Layer 2 of a small transformer language model trained on English Wikipedia (8 layers, counted from 0, width 128).
A neuron adds its activation times its output weights to the MLP's output. To switch it off is to set its activation to zero at one token and run the rest of the model.

Output weights of the MLP neurons that the questions are about. A number n stands for n times 0.0038.
n17: 15 35 16 -70 7 -46 6 34 -2 17 -60 40 -29 -2 7 -71 0 -27 20 -63 1 14 37 -18 -13 9 -24 -19 19 28 -8 27 2 -35 -22 0 -27 21 -27 -13 1 -21 -16 -8 12 21 12 -3 -35 -39 -5 25 -16 -44 -33 48 -3 19 5 32 32 -21 26 2 29 -13 -3 18 -18 33 57 20 -22 -27 13 18 29 6 11 -2 -25 -11 34 -61 -33 -7 20 -1 11 -15 11 -7 6 -30 -21 19 -35 -19 38 -52 6 35 9 10 -14 -53 -29 7 9 -22 -17 -3 28 -11 -45 -44 20 -11 -1 12 6 28 -26 -46 -31 7 0 -12
n33: -54 17 20 20 -11 24 -5 24 1 49 -44 -11 -65 27 -20 8 1 31 -39 -12 -34 -8 -2 -1 18 44 -23 15 -6 33 -23 -31 -1 16 18 27 -7 6 13 1 -2 28 -19 -4 41 -46 7 -27 -7 36 -14 -53 50 -13 54 -8 -27 21 47 -4 -12 -1 -26 10 -36 -34 16 12 18 46 26 -11 17 -36 16 10 -3 -4 5 9 -17 18 -17 24 -6 9 18 27 -32 32 7 -8 17 -17 -14 -2 -2 1 -5 15 -3 15 12 -21 25 70 11 15 -9 22 -51 3 -1 -33 -34 29 21 -54 16 -27 26 -2 -28 -31 -36 35 40 16
n41: -11 7 4 11 -11 -42 -2 -16 6 23 21 27 32 8 37 28 13 -18 -2 -7 13 9 4 4 21 7 -18 26 29 -31 78 -29 -21 8 -9 -48 -15 -6 -14 10 1 22 -1 -26 -53 18 51 -14 34 3 3 -37 20 -16 22 7 18 -6 5 -30 8 22 10 14 -12 -21 -7 21 -27 27 1 0 4 -33 -25 -1 4 -16 -58 4 13 11 21 -28 -18 63 -14 38 -57 -14 -31 36 -2 18 -18 5 -28 18 -1 23 7 64 -2 -6 -23 33 25 38 3 21 -18 5 -24 20 -48 -65 25 -4 -8 -16 -3 3 -16 10 -26 49 -13 4
n53: 5 -3 -19 11 -14 9 20 36 -49 -59 15 -24 5 21 36 24 14 51 1 14 -1 1 2 25 -4 18 94 0 -48 -6 -18 -57 4 -4 38 3 -11 0 -7 -29 -15 28 -18 -22 36 -44 -21 -12 -20 26 10 6 21 28 -7 -33 33 20 -22 -19 -26 37 5 -3 6 -13 -9 26 11 -2 -1 -34 12 16 20 -6 -13 18 -28 -21 -39 -29 3 -26 53 -7 -15 -7 -1 27 30 -5 50 15 -10 -50 23 -2 -19 -7 -15 0 25 8 52 42 -1 24 -31 -31 31 26 -17 -67 -25 8 -26 33 42 21 10 -13 24 30 15 24 -3 -11
n73: 5 11 13 23 5 -10 -1 -15 14 -49 -5 25 -7 3 5 -14 28 36 -33 -4 40 -43 -49 -46 -33 -12 31 -1 16 -37 -22 63 36 -1 -1 -39 10 1 20 -19 18 -1 -22 -33 -27 -49 22 12 11 -18 31 27 -10 17 -12 -13 7 39 -14 -1 10 -12 26 -14 -22 -12 -3 -14 24 -14 -36 -23 0 -1 9 -38 -24 -41 1 15 5 -12 -24 6 -27 -64 17 -7 -2 -8 15 6 16 3 17 -22 -6 -43 45 -31 -23 -6 -36 1 -1 -26 -4 -32 15 -38 17 -27 14 34 37 1 -34 -6 14 25 17 16 -9 -8 -13 18 -14 10
n85: -17 15 4 15 2 5 27 -4 45 36 -16 55 16 -2 -14 10 -21 -45 -8 -31 -16 -9 -10 19 -19 13 -16 8 49 8 -9 -3 -13 -12 -23 -42 -30 -14 -5 25 48 -15 7 6 -12 0 -22 17 -27 55 17 -9 -32 -25 -58 24 10 28 9 -33 5 -14 7 -37 -17 41 30 4 -3 12 -12 -8 -56 -35 -22 35 -22 -53 2 -20 -8 54 -34 -2 40 -14 47 -13 -44 -28 11 -28 21 -9 -47 30 19 -43 4 -14 -13 17 -21 -33 3 -22 1 -8 -43 27 -11 54 49 -16 28 -11 17 -42 6 12 46 6 -24 50 -28 -22 -38 12
n121: 9 42 1 -64 11 -10 -9 -4 43 -34 48 -46 -47 -32 9 33 31 23 -8 -22 27 25 -71 -38 16 17 45 -9 6 -9 -25 21 10 -10 5 5 -8 10 -7 -36 -5 42 -22 35 22 -62 -36 38 1 -2 -2 30 -16 35 -6 -70 14 -66 15 46 21 -5 -28 1 -50 -4 31 -25 -30 0 12 -18 -3 -59 -15 -6 -40 8 -15 -8 -23 -5 -9 -48 -2 8 14 18 22 29 38 12 35 -11 -26 18 -6 6 -12 1 5 -6 17 -46 2 -23 8 12 -22 36 3 -40 -50 -13 -56 -3 1 16 0 24 21 22 12 -10 -28 27 -50 -4
n122: 20 20 -20 13 -41 -24 18 -10 24 28 -11 0 -3 -2 -12 10 26 28 -24 23 -1 -33 -10 22 -35 -25 13 -5 -92 -29 -36 51 25 -6 10 13 38 6 -10 2 0 52 17 8 -36 -8 -11 28 18 1 -1 2 -23 15 -14 12 -5 -9 -9 11 55 8 -30 37 -3 -17 -14 -17 20 -5 -17 9 15 -6 26 3 23 -11 35 -19 1 30 6 39 18 6 9 -22 -27 -33 -42 15 29 -40 -16 -12 4 -7 -16 51 -40 55 5 -11 -31 42 17 8 -25 -9 8 -20 53 11 20 29 -2 5 -67 28 -10 16 -15 -26 6 -25 32 11
n124: 28 -15 3 -40 -3 1 -11 1 -11 52 13 -5 24 11 19 6 55 -7 2 19 -16 16 -24 9 52 51 18 4 21 -23 -5 4 -7 -29 35 17 15 24 29 5 13 16 -10 18 29 -4 -23 1 24 1 35 24 33 0 -4 22 59 -18 -23 -75 -5 -15 -40 -8 -33 18 -3 -37 18 12 29 7 -8 15 -7 -14 -16 -24 26 -6 11 26 6 -11 -19 -1 17 -2 -29 -21 39 25 40 -22 -9 -34 -1 10 19 9 29 26 -13 -21 2 -29 -41 4 11 -10 -17 4 -6 30 22 44 -6 31 6 23 7 4 28 30 38 -7 16 64
n160: -24 -25 9 13 -7 19 49 -3 55 6 -5 16 28 -5 16 -10 3 -2 -31 12 9 31 14 38 -1 8 39 30 31 13 19 -7 9 22 -35 -15 -14 1 9 -8 -4 -13 12 5 5 38 -18 7 -27 28 0 35 51 3 -42 -16 43 -27 -14 -36 -25 9 23 -8 1 -17 -28 -26 -10 7 16 -40 -12 -3 -15 -54 -14 2 38 15 16 14 -35 21 21 14 31 -32 -16 -4 19 -4 -15 -23 1 -29 -26 -10 -42 -13 -41 25 -20 -10 21 -20 -15 1 24 -29 -41 -14 62 8 -2 5 40 22 19 1 5 1 40 14 41 49 -3 -15
n168: 19 -8 2 -2 -2 1 -19 -17 57 -30 1 20 -10 22 -28 -2 14 15 -22 -6 15 -15 2 8 23 -40 -5 1 39 22 3 39 -8 49 -22 24 -39 -16 -12 8 16 16 -22 -29 -16 4 12 14 37 30 33 36 -19 -45 5 -3 43 -50 4 -32 -7 22 -19 -42 1 -23 -4 -23 8 -23 -21 -55 -18 -17 -30 7 -2 39 20 44 -28 -10 51 27 -17 -11 -28 -26 11 7 9 24 -24 -54 -27 1 5 49 45 -23 -43 36 46 -42 15 6 -47 -27 -3 -73 11 3 -19 0 13 -56 -19 11 47 -32 -10 -10 27 2 -2 40 24 10
n203: -53 1 -3 28 46 -37 21 -3 20 57 -30 7 -14 19 -6 -52 46 -22 24 55 -17 23 29 42 -52 5 -22 -14 15 -16 -9 -3 -17 -10 10 -19 -2 -60 -4 6 -9 -15 42 59 -8 2 7 11 31 13 -4 -19 36 16 -12 -38 38 15 -17 3 -22 -26 47 26 -16 -4 -50 -34 -22 -22 47 16 -13 16 65 -9 -6 36 -7 -13 -33 -23 -12 5 5 -9 12 40 -19 -56 -31 16 -29 -3 14 -22 -9 -3 -13 31 5 5 -22 -28 12 27 -38 -23 -13 -27 -7 21 7 -21 10 -32 -24 -51 42 13 -13 9 22 7 -13 -2 -31 1
n236: -30 13 -8 11 14 -25 -7 1 37 49 -31 -22 24 -22 12 -3 -19 72 -18 13 11 -8 23 9 -13 -31 22 -36 -25 -7 43 8 20 -13 -8 -3 22 -4 9 -6 -35 20 -21 -31 -21 3 -6 -23 33 -28 5 31 -4 -1 25 16 35 18 15 30 4 -56 38 10 -53 -48 12 4 24 -11 -14 -7 43 -23 13 -15 36 -19 -39 -38 -23 -7 14 27 20 -41 1 32 14 19 29 35 45 -27 -6 7 12 -15 0 -10 -12 -1 29 -36 24 36 -22 -28 -6 -34 41 -31 -10 -16 -12 4 -25 -58 -22 -2 -12 -6 -42 -47 -16 -12 -4 17
n268: -17 -1 27 20 75 -2 41 6 37 33 5 -15 5 39 2 28 -17 -47 22 16 -3 -8 10 -3 9 15 -26 -32 50 -3 3 45 -17 1 3 26 -27 -11 20 7 -40 -27 18 -1 0 7 -15 -15 9 -42 -11 2 16 16 -22 -4 37 7 -18 -16 17 11 -1 36 10 34 -34 -23 5 33 23 -6 -14 7 14 -16 34 -14 17 -21 -25 23 10 -5 -2 11 -19 71 -10 -58 28 16 4 23 16 -18 -12 12 -23 -5 -42 11 -23 -31 -1 18 -19 20 12 -1 10 -2 7 -23 25 -18 -33 -53 -11 -18 10 29 -29 1 2 34 -20 -1
n270: -20 14 1 -38 -21 -30 13 8 0 16 0 2 12 -9 19 29 -7 31 8 4 -24 16 -33 -32 6 -37 -35 39 -27 -24 5 -27 11 44 -2 -10 3 18 49 -16 -14 35 -13 3 -19 -26 -1 5 14 42 -23 -20 -2 18 -17 -39 -41 -56 17 -13 -3 23 5 -9 -24 40 -35 19 20 4 -20 9 4 -12 3 29 1 -25 -17 -13 5 -1 27 3 16 24 -4 -45 -4 -9 28 20 5 -17 -13 33 -12 -38 14 -4 11 14 -23 68 -8 26 -25 29 7 11 33 -52 -42 53 -38 -4 31 22 -6 17 -5 -6 19 -14 14 55 31 -31
n307: -1 44 8 -22 -2 3 10 -19 28 22 7 14 -6 -27 46 -9 -33 -10 22 21 -2 15 -9 7 -14 -12 -9 29 56 -42 54 8 -23 27 22 -61 9 35 13 2 19 7 2 8 -12 44 -26 19 27 51 -16 2 1 10 8 -31 -26 -2 9 47 -3 66 2 23 10 7 -11 -10 -2 49 -2 14 18 -20 -1 -15 21 19 4 -24 -64 -14 12 4 -8 16 30 -2 -44 20 14 -26 38 18 -29 -1 -6 10 14 -30 -38 17 12 6 -34 16 19 -33 13 12 -17 2 -3 35 -32 -7 2 -39 -19 12 -4 -29 6 19 2 22 29 57

Each question names a token from some text and the token that comes next. It shows the activations a of the neurons there, in the order above. A number n stands for n times 0.015.

Then comes g, the gradient of the next token's log-probability with respect to the MLP's output, scaled to length 1. A neuron's effect is roughly proportional to its activation times (output weights . g). A number n stands for n times 0.0037.

" (19", then "45"
a: -2 1 2 -7 -4 -37 -6 -14 5 4 15 9 -5 -1 -8 -1
g: 12 -30 8 -9 -36 46 -11 9 -7 -33 16 20 25 -28 -8 12 36 27 -35 -1 -33 7 34 -17 14 -13 29 -16 -30 23 24 11 26 -14 1 -8 -28 25 1 41 13 49 12 6 19 -4 -2 -11 -2 -6 -21 6 51 -14 62 -42 19 -49 -16 -24 18 -1 36 57 -16 14 -33 14 4 -5 -10 -56 9 9 -5 -27 -10 -13 6 39 -8 22 12 -7 -7 29 -35 14 -13 15 -44 -5 -38 -21 -12 -27 -9 10 13 5 -12 64 32 -6 -19 24 6 4 6 -2 -13 -17 -20 -7 -9 27 -4 22 36 10 -15 13 31 -48 -3 17 23 9
Which neuron, switched off, lowers the next token's probability most? n85

" (19", then "50"
a: -1 0 4 -9 -5 -16 0 -13 15 1 -8 1 -1 0 -2 -5
g: 7 -4 -1 -28 -21 34 9 23 2 -20 5 7 33 5 -14 18 50 -13 -68 -17 -36 9 11 9 -26 22 7 -3 -34 -6 -28 -11 -1 -33 25 -17 18 40 -26 -8 32 13 -12 -33 16 -7 -35 -3 -3 41 -12 -2 29 -17 54 5 7 -60 -20 -18 14 -11 -10 -27 -7 17 -47 8 38 -12 1 -48 2 -1 -20 -20 -49 20 -2 -18 -14 51 4 0 5 31 29 -32 -34 -10 32 14 1 27 42 -2 -12 11 26 -10 -16 -2 34 -32 4 29 -9 -1 -35 27 -26 -24 4 -10 -13 4 14 56 26 -4 -20 8 36 1 10 12 21 0
Which neuron, switched off, lowers the next token's probability most? n124

"us", then "ep"
a: 0 6 3 2 15 2 16 -17 8 17 1 1 3 -6 -1 4
g: -41 -19 -13 -7 -24 -31 4 44 -28 15 23 19 13 -15 -9 27 6 -5 -8 22 -7 26 -33 40 -31 10 21 -1 -16 16 5 -27 9 -1 -36 -3 -51 12 -15 20 -42 7 -17 -1 23 -27 5 10 -9 59 -6 33 0 -1 15 5 5 15 38 -5 -7 3 -35 8 -5 -28 -31 -11 36 32 -3 2 32 39 27 23 -36 -15 12 7 21 20 -23 -10 -14 56 -9 -27 5 -11 22 -36 -15 -40 12 33 5 -22 -11 6 -3 -16 8 15 4 -1 -41 17 -3 -41 -6 0 0 31 -27 -26 37 23 66 7 21 -30 -43 -21 -6 7 -15 -55
Which neuron, switched off, lowers the next token's probability most? n160

" the", then "y"
a: 0 -28 -9 -3 20 -5 -26 1 -4 4 40 8 -25 -2 -15 1
g: 15 -8 5 26 -24 -12 58 -4 -21 -23 -19 -16 -13 1 40 15 -6 -32 23 7 21 17 -23 9 21 20 -3 5 2 -19 -19 -7 20 55 -10 8 20 -47 36 -45 20 -9 -10 4 21 -46 35 11 20 -18 -5 4 27 39 35 15 26 16 22 24 -2 -16 20 35 -24 13 -15 -34 1 -3 4 7 31 -29 -2 -26 -4 -43 20 -5 18 16 -48 -23 13 32 27 -30 -7 38 59 49 -4 -3 -24 39 1 -50 28 -19 -23 5 23 -2 -27 -17 -13 -26 16 8 19 -3 12 8 -1 -4 -30 -8 -8 22 -24 2 -12 -12 -60 -19 -21 19
Which neuron, switched off, lowers the next token's probability most? n73

"emb", then "ra"
a: -6 -27 5 3 -3 0 18 0 -10 -5 -3 -1 -11 21 2 21
g: 15 24 17 4 -16 -61 6 -24 -19 -6 -35 22 35 -1 -32 -32 -11 -36 -16 16 32 -31 39 -7 -31 -8 -26 7 17 -30 -3 30 -18 2 -13 0 17 -22 13 -9 -42 18 -7 8 21 28 7 -29 2 -30 33 -5 -19 11 17 -9 6 17 -8 -17 -42 -6 -36 -9 -27 44 -43 -2 -30 -38 -15 -6 16 -52 23 -8 7 -29 -7 19 34 -9 37 -37 2 -31 -2 18 -25 -25 -7 9 -32 7 7 -8 4 -27 0 9 43 5 32 13 -12 6 8 -21 -8 3 -24 27 22 20 14 -47 6 33 -9 27 -9 -37 1 69 10 44 -30 -2
Which neuron, switched off, lowers the next token's probability most? n33

" N", then "ight"
a: -2 4 3 9 0 -1 3 0 0 -1 3 1 0 4 -33 4
g: -16 -17 10 22 -6 24 34 -43 13 6 -47 -12 -5 -6 20 -26 3 16 -5 -10 -13 -10 67 16 -30 -4 -50 -3 12 44 28 -33 19 -13 26 20 -6 -9 -4 21 33 9 0 -30 -40 -23 10 -20 -22 10 -40 -10 0 11 15 11 10 0 28 3 24 -14 -1 30 -2 3 14 29 3 25 -6 11 -39 -3 18 14 24 -56 8 42 -15 -6 -47 21 25 -6 18 -49 -18 -32 -22 1 -15 -23 -28 20 3 -6 -9 0 14 29 -19 44 -47 -27 30 -11 5 11 20 -8 -41 -34 -17 -30 -1 15 -12 -2 56 35 7 -10 6 -4 -48 -27
Which neuron, switched off, raises the next token's probability most? n270

"ct", then "ive"
a: 13 -1 1 -25 9 -6 8 -8 0 -8 -1 0 1 4 1 0
g: 19 6 -3 18 31 2 -10 -2 -20 8 -9 9 2 -9 -12 -18 1 -7 -7 -17 17 36 10 5 -35 24 9 -8 -3 -49 18 -2 -4 -38 21 -19 -32 -55 -26 -5 11 14 9 26 7 38 -2 30 -3 -22 -5 45 5 -23 34 2 -1 -7 26 7 27 42 -13 -45 25 -28 6 6 18 -3 -17 61 -34 -31 -14 35 -45 4 -16 38 -10 -14 -12 -32 37 -20 13 -8 27 15 -14 -25 2 10 2 8 -16 26 31 4 5 53 39 14 -12 -4 -40 -20 4 -20 25 41 6 27 -59 -33 9 -23 -40 16 -39 -1 3 -50 11 30 -3 -17
Which neuron, switched off, lowers the next token's probability most? n17

"42", then ")"
a: 2 1 4 11 -6 11 4 3 -9 -7 -9 7 -12 11 -6 50
g: -23 36 -6 8 7 14 -30 -25 8 -14 40 12 -18 -25 3 -22 -3 28 -3 29 21 11 0 -14 -21 19 -4 15 26 -26 8 75 -21 0 11 -10 -21 -12 -19 -12 46 -3 -4 1 -3 -31 -26 42 -3 -18 29 2 6 22 11 3 4 42 10 7 -28 28 -56 41 2 28 41 3 15 17 -21 36 -44 -30 28 -23 23 -38 6 34 48 -37 41 -1 -21 12 -6 -3 3 38 31 -33 -4 13 -32 5 30 -14 40 1 -20 -24 22 -6 21 27 -4 0 -8 14 -27 -12 -18 -28 -41 -7 19 -32 2 -11 -6 9 7 48 2 17 -23 26
Which neuron, switched off, lowers the next token's probability most? n307

" I", then "va"
a: -1 1 -9 -12 -3 -2 -5 0 2 1 -1 3 9 36 0 -4
g: 32 15 1 -24 14 20 7 15 2 12 21 20 -37 -35 -21 -30 9 10 28 -6 -27 -23 6 25 27 6 78 -13 7 25 -39 -75 51 15 0 -2 10 7 -9 -24 -20 -41 -23 8 10 4 23 23 21 -21 1 33 -5 0 -13 -4 8 8 -42 2 -13 -33 -1 29 55 -10 -16 -19 -11 -6 1 -17 -36 46 -48 -30 18 -23 -2 -6 34 6 -9 12 -17 -7 -17 -30 12 41 13 27 -13 -5 37 19 10 16 -35 20 -7 -4 8 -6 25 32 30 -15 -2 -39 -20 -20 -13 -18 30 7 -24 25 6 19 18 9 43 17 27 -32 -5 10
Which neuron, switched off, lowers the next token's probability most? n41

" such", then " as"
a: -11 2 0 -20 3 7 9 5 -14 3 29 5 36 -1 0 -1
g: 10 3 10 -22 -17 -19 -13 36 -16 6 -51 -13 35 -26 8 24 -71 -16 -43 -2 -23 1 22 16 -1 -13 7 25 -33 16 -23 -3 39 33 -5 -34 17 -52 -2 11 24 18 19 -10 32 -20 10 20 -2 12 7 -14 35 9 20 -17 -6 9 -2 -4 20 -18 -20 18 -24 23 -28 25 -6 11 4 11 51 -42 2 9 14 18 23 3 3 25 -31 28 -15 -1 -19 -25 -38 29 59 14 27 -1 36 -23 13 -14 -6 -21 12 30 22 -6 -18 35 -46 -38 7 9 -18 -19 1 -3 -29 -37 -23 29 1 44 -54 -38 -23 -19 0 2 12 5
Which neuron, switched off, lowers the next token's probability most? n236

"tt", then "\n"
a: -1 1 0 0 1 21 12 5 1 1 4 -3 -16 -11 -1 33
g: 14 5 -33 -28 -9 37 -30 9 -9 53 18 13 31 2 30 -7 13 32 -9 14 -10 41 7 -26 -34 -14 -16 26 -15 0 10 12 -47 -12 44 -1 4 45 56 -7 8 -34 -2 -20 -8 20 2 30 2 -26 38 11 8 0 12 1 -30 2 -30 9 -47 -40 -37 3 17 -26 11 -3 29 -20 -6 -33 15 31 16 18 -26 21 -17 5 -33 -17 40 6 17 35 7 0 -26 29 26 24 16 -17 -58 1 -24 -13 9 -20 34 -40 3 29 -13 -24 -47 -11 -5 14 4 -7 -31 -1 -5 -12 -3 23 -32 -1 50 -16 16 -12 37 -9 -23 19
Which neuron, switched off, lowers the next token's probability most? n307

"H", then "e"
a: 17 1 0 -18 -4 -1 -5 0 -3 0 -1 1 0 1 -27 1
g: 37 -26 -9 19 16 39 9 -1 45 -25 28 26 -36 30 -30 16 4 2 -3 36 -4 36 -59 -20 3 -1 -12 -16 -2 -8 3 -17 -47 26 14 13 8 -43 -5 -8 -28 -2 -22 12 -20 -16 -30 0 -40 -21 18 -10 11 8 11 3 -10 29 -41 -22 20 -6 23 49 27 -38 31 29 12 12 -1 -44 -41 -16 7 -14 -2 -5 40 64 17 22 -32 -23 -19 55 -28 12 -31 9 -30 4 28 0 18 19 -12 -15 -10 31 -21 -35 5 -26 13 -29 -10 -3 -7 12 -16 6 -21 4 -5 -7 40 -4 16 27 35 19 -1 -5 -15 28 31 4
Which neuron, switched off, lowers the next token's probability most? n270

" (19", then "41"
a: 2 -1 4 -10 -4 -10 -1 -16 6 1 23 2 -1 0 1 -5
g: 33 -36 -12 31 8 24 4 46 2 -11 10 -10 31 7 0 33 -12 -3 -13 13 6 26 -38 3 -10 -44 8 -3 -40 29 -4 20 11 -12 -31 2 7 42 -24 -13 -25 63 21 -52 2 -19 10 -15 7 -16 -4 1 22 -22 28 19 37 -1 23 -17 -5 -17 28 9 14 -15 16 3 44 -19 -9 -19 23 -17 0 -13 25 -5 -13 2 2 9 36 12 10 14 2 7 -26 -31 -21 -60 -8 -29 -21 -38 -19 -8 15 -36 -11 59 26 -14 -83 14 -17 -23 -10 5 22 -12 -18 7 2 30 -35 32 21 -1 14 12 -7 -43 -17 -16 37 1
Which neuron, switched off, lowers the next token's probability most? n168

"\"", then " g"
a: 33 15 10 -18 -1 0 -8 11 -1 0 0 5 0 5 -9 5
g: 6 -41 5 -6 -5 6 -8 -9 3 -24 28 11 22 -39 12 -23 8 14 -10 -16 -12 -59 -19 -33 -5 -15 3 15 8 3 5 -4 3 -3 30 -12 3 -8 -9 -23 59 23 7 -36 3 -2 19 34 17 -26 16 9 1 -13 17 -6 -30 -18 11 -19 11 -3 23 8 -4 -28 15 22 -11 -32 -47 -42 -31 19 4 15 -28 25 28 18 37 35 -54 -3 -13 71 47 -15 36 33 -23 -16 -14 -9 71 42 13 15 1 17 -29 1 6 -25 18 -51 23 0 22 -4 2 15 28 14 57 2 2 -5 9 -31 -28 5 15 -4 0 0 -22 -25
Which neuron, switched off, lowers the next token's probability most? n53

"ing", then "h"
a: 6 1 0 3 8 -1 93 3 19 -1 -5 -4 -22 3 -2 -2
g: -33 23 -12 -4 -28 -9 -9 38 0 -2 55 3 -45 -1 -39 35 1 23 -7 4 -6 20 -12 -10 0 -46 8 -40 -2 31 33 -16 -54 25 44 9 35 10 -1 17 9 55 -22 23 -14 4 -2 2 29 -5 -1 -42 17 -17 23 -32 19 -33 -20 -22 44 5 28 6 -3 -21 -25 -24 1 -12 -2 -11 24 -23 36 -40 -30 -34 23 -15 56 -14 24 -61 22 13 -36 5 14 10 -13 -12 -18 0 41 -38 1 -13 -39 10 0 -17 7 -12 -13 28 25 10 12 -6 14 10 -22 -1 -23 1 18 6 30 8 -10 24 40 -10 13 15 5 27
Which neuron, switched off, lowers the next token's probability most? n121

"s", then "son"
a: 0 0 2 12 1 7 11 11 0 -2 9 0 4 -3 0 3
g: 23 17 -8 10 -27 6 -8 -10 -2 -5 -17 -30 0 -20 -1 -33 -17 -11 15 16 10 -10 10 36 -18 -56 0 4 -3 -21 -37 10 17 17 -8 -2 -3 30 48 -21 1 9 27 3 -15 43 7 25 -24 5 5 -19 8 -49 14 19 19 4 -37 -14 6 -22 7 51 -17 3 2 55 -19 -29 22 -33 2 -30 -21 11 18 7 -19 -46 -15 -7 -17 15 9 -45 51 -40 -32 38 -11 -36 -11 1 37 54 34 -13 0 12 12 -2 -9 13 -10 -25 -30 33 0 -27 6 -36 31 -15 19 33 47 -36 -56 2 5 -10 -3 -16 3 -3 31 17
Which neuron, switched off, lowers the next token's probability most? n122

"est", then " in"
a: 8 -22 2 -2 -5 0 13 1 -8 -7 -1 -10 -7 0 4 13
g: -5 33 -3 -5 -6 22 18 22 2 52 -16 21 -24 -23 -21 21 -58 5 -4 14 -1 -30 35 -12 14 2 -15 -17 -13 32 -7 28 -20 50 20 -15 10 1 15 48 -32 45 4 -18 -4 38 -2 -26 6 2 25 4 30 -18 10 -33 18 21 -39 43 36 -37 1 -17 -19 17 30 -6 25 10 3 11 7 3 13 5 6 -29 7 19 -9 8 7 -54 8 -8 17 22 -37 14 -24 9 -1 5 -20 2 -56 -1 -3 35 -7 -43 -7 -7 -17 53 -3 18 -7 29 -7 -11 -32 -7 -35 36 25 -5 46 9 28 6 -31 65 16 15 -6 -19
Which neuron, switched off, raises the next token's probability most? n33

"r", then "ker"
a: 0 0 0 -4 -2 20 -1 -6 -12 0 -4 1 0 -8 16 -1
g: 42 10 10 19 -13 15 -43 -13 -2 -6 29 8 8 -16 -22 -23 -5 -10 -5 -29 -21 7 -18 9 20 -33 30 7 7 -27 -17 1 18 22 38 -14 -10 33 19 13 -20 -33 -35 14 1 -12 0 -18 15 -24 -29 23 60 -33 1 9 -12 -6 -6 -41 -26 39 15 -19 -23 -25 -11 -44 -29 10 -46 -2 22 7 -8 -42 16 23 16 -25 5 -16 24 -27 -6 -11 17 4 -11 -52 -23 47 8 13 -30 27 -16 -6 -25 4 -32 28 21 22 30 46 -25 -15 -14 5 -9 -39 6 -18 -18 -26 10 33 5 6 -1 -1 4 31 22 -54 70 -21
Which neuron, switched off, raises the next token's probability most? n85

" pro", then "p"
a: -8 -9 0 -11 1 -1 2 -12 5 -16 12 -3 0 18 9 2
g: -2 -49 14 -25 19 -16 -31 30 4 28 -8 10 -19 10 -11 -4 12 15 48 16 -10 -18 -56 -1 11 10 24 -14 -4 -3 1 5 -10 -34 5 -13 -10 -15 -53 25 -25 20 67 -50 33 30 -20 10 29 -36 16 -6 9 30 3 -18 15 51 -21 -50 15 -3 -8 8 -14 -6 5 -13 -7 22 2 49 15 -4 4 -14 -9 -14 -13 -13 -32 14 14 -1 -2 -29 70 -14 36 -13 23 -22 2 26 4 -24 -23 -19 -44 15 15 29 11 2 21 -28 24 7 16 -26 -9 0 4 1 -11 -24 -61 -9 26 13 6 36 -5 -13 2 -8 -36 -44
Which neuron, switched off, lowers the next token's probability most? n268

" which", then " organ"
a: 29 -14 -7 -3 -5 18 77 -3 -1 -10 -2 -11 1 14 17 0
g: -11 24 -17 1 16 19 -15 11 18 9 19 -17 20 -6 -29 -4 26 10 -14 8 -55 -19 -61 -12 49 39 12 -7 13 -57 -49 -3 8 21 12 -3 -22 -40 -37 -15 -23 -37 -35 44 -18 17 -7 2 9 10 11 7 4 -21 -5 31 -26 7 28 31 -48 -1 15 -43 -15 -12 9 -28 10 -5 0 -11 -17 28 -17 -27 -2 6 2 16 -4 2 -37 -70 15 -1 -10 -27 30 36 -14 24 -18 30 22 34 -46 -12 17 -9 -22 -19 3 41 37 6 1 19 10 -12 12 10 4 -2 0 -49 38 25 16 -9 23 24 8 13 -27 -18 -8 -9
Which neuron, switched off, lowers the next token's probability most? n121

"ing", then " the"
a: -2 1 -1 -14 7 -4 25 4 14 1 -5 1 -6 7 -1 -1
g: -25 5 -3 -51 30 -8 19 3 -14 8 10 -32 29 5 34 8 21 17 -23 -10 8 -3 13 -8 -32 12 -13 12 19 -1 20 -8 16 -30 -24 -5 -25 28 21 -4 6 -35 -21 -50 -12 22 -10 15 9 -26 28 -20 -45 -22 -17 33 5 -13 -13 -52 -3 20 5 2 33 -1 -7 -4 31 -36 -28 -28 -12 -35 -11 -92 -34 -1 -13 -7 10 -24 22 72 -1 -5 -1 44 25 -5 2 1 1 34 63 -19 -6 1 -39 32 -2 12 -9 40 23 8 -6 6 20 -27 7 -23 22 21 1 -8 4 -15 -15 14 -10 -30 -13 -3 14 41 -6 -24
Which neuron, switched off, raises the next token's probability most? n121

"ard", then " B"
a: -5 -3 0 -20 1 6 0 0 9 8 8 0 0 0 -5 6
g: 5 6 0 15 -6 -19 18 -26 13 -28 -19 12 9 -41 -23 4 4 24 5 4 -42 8 4 -39 -39 26 -4 31 23 1 20 25 -21 21 -11 -10 10 -39 10 1 46 -10 42 14 -4 -3 3 -21 -12 63 61 -26 -22 -2 16 -30 -9 -4 -10 18 -13 -4 9 16 -12 23 -29 -2 -7 6 16 -29 -44 6 -31 -5 -22 -50 8 -27 38 59 -10 -12 12 -2 -24 3 -21 1 -10 -16 14 7 33 55 10 50 -26 53 -4 21 -29 4 -21 -37 9 -5 -16 8 -13 2 -44 -15 -9 22 29 -33 23 -28 -48 3 15 19 14 -9 -24 -5
Which neuron, switched off, lowers the next token's probability most? n53

"ctor", then " ("
a: 0 1 -2 0 -5 2 11 -2 -3 1 -1 3 0 45 3 -2
g: -1 18 -3 5 11 7 -3 6 -2 19 9 -10 -11 -13 -23 -31 -8 -27 -10 47 -8 50 -11 -20 25 -15 -51 1 -5 14 36 38 -34 13 34 32 25 25 -22 -19 -25 -18 -19 20 -37 42 -5 -29 3 -68 24 -11 21 2 -74 -27 12 5 36 22 14 21 -15 7 3 37 -21 -37 18 -5 -9 44 1 -13 16 -14 41 -35 26 21 1 3 15 0 49 -21 -15 43 -2 -32 -5 7 -11 -16 -41 14 7 4 20 -9 -3 -25 3 45 3 -24 5 22 11 -8 -7 -22 -17 4 12 -8 51 -12 35 -9 17 3 0 3 2 -32 -42 7
Which neuron, switched off, lowers the next token's probability most? n268

" ", then "ad"
a: -4 17 -8 3 -4 -8 -5 -1 -1 19 17 14 0 -1 -6 0
g: 17 -19 6 -3 33 -22 -32 -9 -23 -34 -33 11 -11 -37 -5 36 35 -11 12 3 -22 -35 -2 0 9 -12 20 -13 1 3 -8 -6 -14 23 30 29 -54 3 -33 -24 -46 4 -10 17 -41 -15 -21 -35 -3 36 -63 -24 19 6 24 -36 -13 -18 -2 3 28 10 34 25 33 -10 7 21 15 -21 31 -33 1 72 -60 11 2 -2 -24 7 40 -12 19 -31 -3 7 -25 -7 6 46 -1 22 -11 -14 4 -2 -16 -12 16 12 31 -13 -42 -1 -9 10 70 -23 23 21 15 13 16 3 12 12 -2 -27 -5 -4 33 -15 -6 30 -1 -11 -20 9
Which neuron, switched off, raises the next token's probability most? n160